Layer 8 of a small transformer language model trained on English Wikipedia (14 layers, counted from 0, width 128).
A neuron's activation on a vector x is GELU(weights . x), where the dot is the dot product.

Input weights of the MLP neurons that the questions are about. A number n stands for (n - 500) times 0.0019.
n51: 603 373 473 623 483 470 504 631 792 597 504 724 519 477 561 579 695 516 399 679 587 460 356 383 411 553 488 272 393 381 377 572 765 416 492 690 532 329 626 476 384 318 368 729 488 379 308 367 795 530 419 334 508 411 523 627 583 484 312 504 592 460 679 484 496 602 573 373 422 376 618 384 643 431 386 490 544 461 481 426 579 527 511 808 413 478 348 476 680 527 500 639 310 308 725 663 512 607 380 370 225 576 751 576 677 296 414 354 552 635 395 249 299 588 625 571 598 476 533 480 621 616 315 500 484 663 250 485
n65: 355 395 610 496 500 668 627 542 625 611 459 305 547 328 709 624 558 548 232 659 393 539 561 358 542 397 540 743 739 517 424 786 466 509 470 548 592 427 500 588 817 522 760 549 581 299 755 550 474 434 815 517 454 585 293 657 338 565 674 392 585 426 278 567 505 539 221 306 527 482 219 534 435 674 760 447 114 378 487 551 488 428 434 362 588 341 633 385 517 419 400 585 575 536 260 450 530 570 363 508 393 534 389 643 555 496 446 656 500 339 607 332 618 740 487 196 565 360 699 693 331 802 444 303 500 496 685 471
n89: 595 631 459 646 396 610 259 669 680 491 810 314 518 771 626 702 538 255 549 523 430 421 189 389 422 86 553 451 154 115 696 637 459 161 185 551 273 482 325 599 500 336 734 462 363 486 639 190 472 646 514 540 653 380 287 318 723 547 374 688 727 388 473 562 372 366 527 495 432 438 211 363 589 589 356 614 347 696 423 284 451 523 650 410 547 670 518 457 449 693 421 372 703 457 514 360 560 430 670 645 558 382 457 376 550 233 408 418 462 518 385 472 646 695 672 249 454 486 380 514 342 459 537 592 449 395 301 522
n192: 577 802 524 595 492 312 556 448 364 481 468 379 358 481 383 438 415 593 426 500 786 325 710 635 775 555 610 330 558 627 703 780 562 510 324 354 500 682 593 515 785 480 433 465 619 591 514 701 653 657 421 226 669 525 524 546 709 675 473 514 500 748 491 365 921 486 164 698 530 323 490 486 890 517 369 356 264 583 378 787 278 367 491 439 392 164 524 421 394 639 355 657 702 389 256 350 404 515 840 603 570 343 491 798 652 716 636 717 328 183 514 582 460 491 524 376 616 344 322 746 565 552 722 601 342 710 601 509
n269: 630 337 436 585 358 268 644 307 567 397 330 347 594 415 365 519 423 575 417 426 669 689 475 478 410 477 702 741 597 496 509 177 551 447 414 518 647 444 448 690 679 460 461 370 337 388 600 525 500 492 563 349 656 586 500 125 634 334 271 496 696 548 644 761 775 613 491 419 441 300 618 436 482 534 356 546 230 877 453 504 646 569 625 407 585 410 582 607 596 427 343 316 492 737 419 614 166 403 599 733 662 637 388 821 517 492 536 551 668 235 280 548 514 343 561 442 565 452 584 221 406 320 330 522 461 723 477 384
n276: 564 554 686 743 462 472 396 428 434 395 384 476 428 278 293 495 268 461 189 457 414 333 619 495 361 581 625 876 750 386 400 688 457 520 356 681 450 235 227 564 600 190 414 420 500 563 393 782 404 658 600 622 250 661 704 319 500 539 404 589 510 451 807 505 483 485 657 757 566 426 617 462 618 734 529 343 354 803 472 505 616 127 556 514 518 317 380 545 578 553 583 342 571 464 420 241 490 746 254 552 515 619 246 715 925 416 227 376 278 686 490 447 434 566 383 306 354 294 415 569 130 605 461 167 592 375 368 468
n277: 360 334 642 154 579 394 547 552 603 571 348 447 415 444 388 562 355 500 431 620 282 383 600 587 775 215 580 274 427 363 604 225 149 363 457 534 643 519 407 368 863 427 52 366 633 452 592 645 404 417 500 495 556 320 217 269 421 257 482 467 377 510 514 525 317 553 330 320 601 603 345 210 266 323 597 424 468 189 472 605 417 880 468 537 707 241 246 599 616 323 573 177 570 562 570 472 284 617 624 599 470 508 341 487 723 831 495 117 299 552 395 611 687 538 457 436 461 510 602 407 386 614 505 380 524 672 424 619
n355: 417 531 504 382 462 356 297 697 616 535 479 393 889 366 526 495 283 477 734 637 575 446 403 442 579 412 449 581 720 504 421 373 618 654 369 675 341 350 492 450 560 626 540 527 631 765 322 621 191 368 591 740 547 509 283 649 440 518 262 320 613 567 388 335 500 527 600 443 203 559 388 518 311 181 580 691 408 348 539 381 530 561 343 431 417 173 434 787 398 800 313 404 548 558 331 552 522 550 676 656 155 414 647 492 448 528 583 465 798 736 575 624 616 383 442 462 558 513 504 794 477 399 821 531 284 377 607 593
n403: 398 477 625 209 630 699 459 585 363 325 231 775 115 487 491 776 585 449 339 640 480 624 547 468 608 580 236 587 367 705 460 259 531 616 684 358 737 667 634 560 659 523 217 519 406 509 564 690 586 369 664 329 624 538 745 382 193 445 701 592 580 422 566 491 735 523 362 509 633 542 605 464 749 392 509 313 654 583 456 311 496 451 626 310 436 290 523 402 637 455 514 442 602 656 598 549 246 135 550 447 448 696 592 777 451 412 680 402 551 688 595 436 605 536 751 500 536 141 374 407 340 698 450 473 446 478 814 396
n407: 504 541 468 688 584 640 511 528 635 512 703 574 392 587 726 626 729 662 551 480 547 323 569 496 315 576 563 426 368 564 452 662 644 504 375 512 500 703 643 579 592 711 718 487 464 228 696 247 431 406 345 370 345 386 340 406 630 512 389 642 504 644 540 542 589 325 272 264 589 454 340 778 574 328 779 454 615 751 169 544 433 536 761 520 599 408 500 416 508 532 500 793 488 557 576 690 561 661 666 500 470 335 507 583 428 665 593 372 504 616 516 639 436 608 598 597 602 545 632 321 580 512 758 350 500 270 538 290
n429: 531 563 467 549 712 350 630 447 548 635 667 559 537 613 557 442 414 369 536 521 478 538 465 110 566 444 590 520 399 451 377 661 569 627 713 261 432 645 531 437 649 542 405 175 267 521 446 500 529 588 457 376 589 388 386 512 464 420 426 548 488 534 294 354 772 442 345 451 604 547 416 681 689 540 350 536 578 823 528 352 309 479 552 464 593 488 199 607 771 677 667 643 286 350 703 197 546 736 496 528 565 529 599 630 586 553 201 488 415 467 566 521 517 740 658 409 637 302 235 386 453 582 538 227 533 142 470 472
n483: 683 223 331 441 728 619 413 697 333 514 447 542 582 563 586 520 553 486 407 569 656 223 443 486 454 514 418 513 608 350 518 296 231 302 546 439 657 486 110 387 475 439 348 280 157 583 360 590 468 633 256 518 342 553 273 295 500 673 583 433 486 378 879 529 388 528 331 851 345 343 640 367 448 313 924 748 303 537 486 454 665 413 899 568 396 478 482 586 435 210 286 491 459 453 577 505 486 443 689 255 476 455 410 556 642 713 858 527 467 463 412 351 432 600 370 553 514 566 509 476 390 413 164 518 486 652 563 407
n493: 408 622 281 697 515 653 508 522 582 680 572 625 347 409 388 348 454 618 474 522 508 689 239 309 342 500 518 636 540 448 570 359 377 604 627 752 514 381 640 609 704 437 553 363 706 389 611 457 854 432 248 384 595 399 574 304 496 428 328 736 413 505 366 574 341 678 780 644 528 555 250 606 365 543 773 219 542 594 570 451 436 364 453 72 508 240 451 550 518 310 437 382 24 591 444 327 620 532 624 396 611 504 594 607 351 365 430 378 287 552 522 620 593 626 438 301 549 432 722 727 693 456 455 434 611 421 393 275
n499: 542 451 714 557 577 762 353 491 724 504 453 312 544 561 694 486 615 437 436 425 543 437 281 540 465 712 472 309 536 626 600 554 251 681 469 594 436 677 566 310 536 527 412 459 281 557 420 517 376 474 532 311 712 827 426 623 419 236 458 680 487 469 582 459 582 944 539 395 583 650 424 570 599 426 625 204 688 348 517 452 419 360 636 336 711 362 888 536 594 350 616 469 647 212 314 578 606 441 632 942 367 500 537 512 662 414 546 430 292 448 438 469 449 409 647 453 598 496 640 360 656 482 522 456 262 267 909 538

Each question shows a token from some text and the vector x that enters the MLP there. A number n stands for (n - 500) times 0.0086.

"ne": 467 338 497 502 205 481 698 470 368 495 361 410 603 459 639 441 475 294 706 557 190 534 604 497 551 558 515 575 355 591 544 418 536 637 320 407 546 619 588 516 332 430 515 496 621 453 568 658 477 540 451 363 485 489 437 441 666 654 753 467 482 393 367 403 521 410 525 648 606 498 471 485 585 653 552 831 619 519 740 477 738 498 381 510 268 535 640 483 548 485 457 283 390 445 450 435 322 513 652 624 457 821 549 343 629 556 438 477 244 492 517 641 593 524 415 752 317 586 640 535 384 459 397 560 402 452 332 426
Which two neurons fire most, strongest first? n277, n269

". ": 291 462 626 483 252 519 559 416 422 545 641 365 719 496 808 505 465 483 595 472 311 576 487 422 441 638 442 433 406 503 546 396 448 552 420 562 475 616 761 503 468 437 504 515 675 388 583 645 459 378 412 337 432 619 410 635 690 536 775 418 600 461 279 393 642 445 555 604 521 618 473 566 568 761 645 672 679 482 671 606 718 480 354 486 311 529 633 527 551 587 455 397 394 524 478 507 425 470 602 485 402 799 634 251 627 690 495 553 367 484 461 563 502 596 534 670 371 578 625 648 405 543 421 457 410 448 216 280
Which two neurons fire most, strongest first? n65, n493

"itar": 358 498 600 554 210 557 685 458 468 460 514 400 651 654 659 549 368 432 664 523 268 624 689 450 310 561 360 577 531 606 563 475 424 496 359 606 549 653 719 485 308 529 528 520 529 410 647 709 576 503 477 397 405 549 498 536 619 684 745 485 608 338 480 479 604 543 516 546 583 477 455 699 581 637 529 723 779 444 721 481 676 357 368 694 333 610 624 414 476 422 356 375 462 373 518 616 320 568 519 564 551 758 580 470 665 819 516 440 420 507 486 557 514 537 433 701 371 516 696 599 390 426 433 492 329 593 316 508
Which of these neurons fires most? n65

"|---|---|---|---|": 343 507 570 595 247 273 699 460 341 487 475 335 591 653 662 561 470 404 640 500 301 581 463 537 498 428 429 623 438 573 614 478 497 410 331 583 502 617 810 404 345 577 551 327 639 433 515 699 539 469 429 398 396 478 453 554 637 612 882 448 537 490 558 420 648 413 486 510 485 532 499 602 569 632 498 638 649 504 716 485 514 488 379 484 405 432 666 533 534 502 425 346 399 442 521 510 267 545 613 616 684 650 530 364 700 735 513 378 293 445 492 628 555 575 465 692 440 658 691 564 448 516 477 655 294 595 363 524
Which of these neurons fires most? n192

".": 365 514 607 645 188 440 641 482 391 506 398 456 673 564 741 526 472 513 693 504 326 603 510 496 478 637 409 520 402 575 637 394 431 657 414 631 537 702 655 424 349 520 555 579 630 355 522 690 567 554 372 482 437 512 495 548 615 674 801 478 649 385 486 370 685 483 594 491 572 533 672 676 637 726 504 605 731 575 707 473 597 605 470 589 386 480 679 497 577 487 364 313 415 417 581 504 459 458 602 578 522 731 458 367 614 608 409 509 345 447 380 652 523 552 437 676 331 544 584 584 348 538 320 527 299 544 381 488
Which neuron fires most, and how strongly? n499, at about 0.49

"ile ": 432 507 541 572 257 507 582 506 440 351 473 440 619 676 732 550 431 418 669 609 347 564 572 524 407 550 442 555 390 558 528 472 599 543 502 587 563 555 658 551 403 545 573 549 503 530 627 586 505 619 443 398 284 503 489 431 654 582 773 325 559 366 377 433 625 452 539 600 560 560 404 648 566 631 613 757 670 459 809 548 604 499 485 529 247 563 538 456 514 470 353 483 440 393 582 550 431 612 665 551 528 884 658 374 669 791 348 390 379 550 493 631 649 553 525 741 417 577 594 603 259 565 373 527 438 719 310 335
Which neuron fires most, and how strongly? n483, at about 0.68

"ens ": 425 488 550 593 145 478 530 428 373 408 740 394 763 542 771 488 514 571 682 600 233 643 512 501 457 598 444 632 462 587 444 428 536 560 416 568 494 570 732 479 414 520 505 560 569 426 669 702 540 440 304 377 387 422 479 594 532 553 810 429 617 382 436 357 585 369 545 555 549 455 530 637 560 595 544 744 805 460 603 658 630 529 448 685 388 546 595 501 612 542 436 540 393 384 503 523 415 590 650 539 546 710 640 368 619 734 426 509 400 442 446 709 462 611 557 688 352 491 671 546 381 488 323 467 358 473 271 340
Which two neurons fire most, strongest first? n407, n51

"and ": 369 451 559 568 192 488 651 556 413 371 472 398 591 605 761 566 439 483 685 494 311 614 538 499 518 619 482 486 422 603 620 464 497 687 427 547 497 664 746 506 520 514 572 519 481 513 450 619 598 538 382 388 379 450 478 608 654 567 761 499 590 335 550 451 690 515 512 567 525 592 573 567 611 676 485 630 731 496 681 472 570 454 453 484 298 484 633 529 470 393 491 289 341 411 553 528 497 549 620 599 559 874 463 397 754 675 351 489 305 625 526 648 550 559 586 666 401 505 665 493 321 549 285 462 381 507 289 376
Which of these neurons fires most? n499

"was ": 431 505 585 556 118 376 703 472 325 452 474 461 671 651 769 489 468 489 721 583 264 548 489 536 466 526 401 561 444 505 562 447 398 613 405 602 450 654 662 515 391 473 587 482 550 482 551 711 584 585 448 425 373 535 569 644 599 586 758 465 581 377 514 345 684 406 413 486 578 545 418 659 626 615 519 630 709 469 712 463 481 507 417 531 339 371 525 571 603 475 545 317 521 389 545 630 417 529 607 700 604 783 560 317 675 690 455 404 287 506 596 581 516 601 459 683 402 501 754 559 519 532 377 443 424 471 276 476
Which neuron fires most, and how strongly? n499, at about 1.2

"-": 493 508 537 576 270 537 663 534 422 418 564 488 869 575 589 572 451 351 631 363 330 541 547 433 458 525 405 440 400 494 679 452 483 522 424 599 419 697 746 527 483 455 564 516 556 516 604 538 438 508 493 532 440 644 615 603 566 571 819 571 719 441 386 321 673 502 616 630 481 598 562 635 624 588 506 640 558 533 719 618 728 499 430 574 261 398 657 553 490 483 498 375 542 389 573 565 487 584 595 719 545 823 698 262 721 729 463 497 407 576 520 607 581 569 433 737 306 558 546 597 390 440 436 564 456 529 323 477
Which three neurons fire most, strongest first? n355, n499, n89

"2 ": 335 462 617 658 192 497 664 510 308 452 524 573 717 631 735 561 439 489 706 442 353 604 420 431 464 584 387 513 474 463 453 464 460 525 431 699 521 692 690 493 357 411 530 544 522 438 619 600 488 517 549 375 363 517 485 690 622 575 799 520 589 274 471 392 671 581 487 494 539 573 432 661 600 602 501 651 718 527 825 589 651 547 414 554 418 472 632 472 585 497 414 320 515 340 623 568 449 569 585 683 601 779 680 351 678 752 436 459 392 496 406 573 535 537 476 686 383 508 652 564 437 536 477 552 431 560 341 446
Which neuron fires most, and how strongly? n499, at about 2.4

"6": 366 481 536 558 247 506 609 515 356 514 449 433 650 602 676 594 449 435 712 391 288 548 430 528 405 648 369 604 390 672 598 422 487 553 420 559 560 640 710 522 343 404 531 378 642 465 479 620 484 496 575 474 371 511 559 674 538 640 827 431 602 325 472 351 634 469 489 503 472 463 502 621 618 689 500 733 614 518 696 473 661 513 330 537 315 491 707 562 525 534 411 367 506 397 535 535 356 579 601 637 576 749 624 366 742 651 386 477 346 588 523 559 529 575 329 763 351 507 645 537 446 527 498 473 383 568 311 387
Which neuron fires most, and how strongly? n355, at about 0.2

"for ": 362 507 453 469 281 507 608 497 256 481 476 336 598 523 785 585 518 473 717 503 296 673 549 482 420 466 508 455 392 536 519 422 479 565 394 590 494 558 671 561 338 400 553 436 595 454 580 643 561 498 405 378 380 468 434 521 687 636 719 559 639 416 482 385 707 462 416 579 620 595 525 556 591 608 579 746 773 457 735 526 573 435 515 465 206 455 517 482 441 467 405 315 449 310 527 574 497 641 609 589 662 710 531 272 734 648 396 469 300 516 596 633 535 535 483 691 386 570 598 550 448 472 454 522 399 497 284 346
Which two neurons fire most, strongest first? n89, n493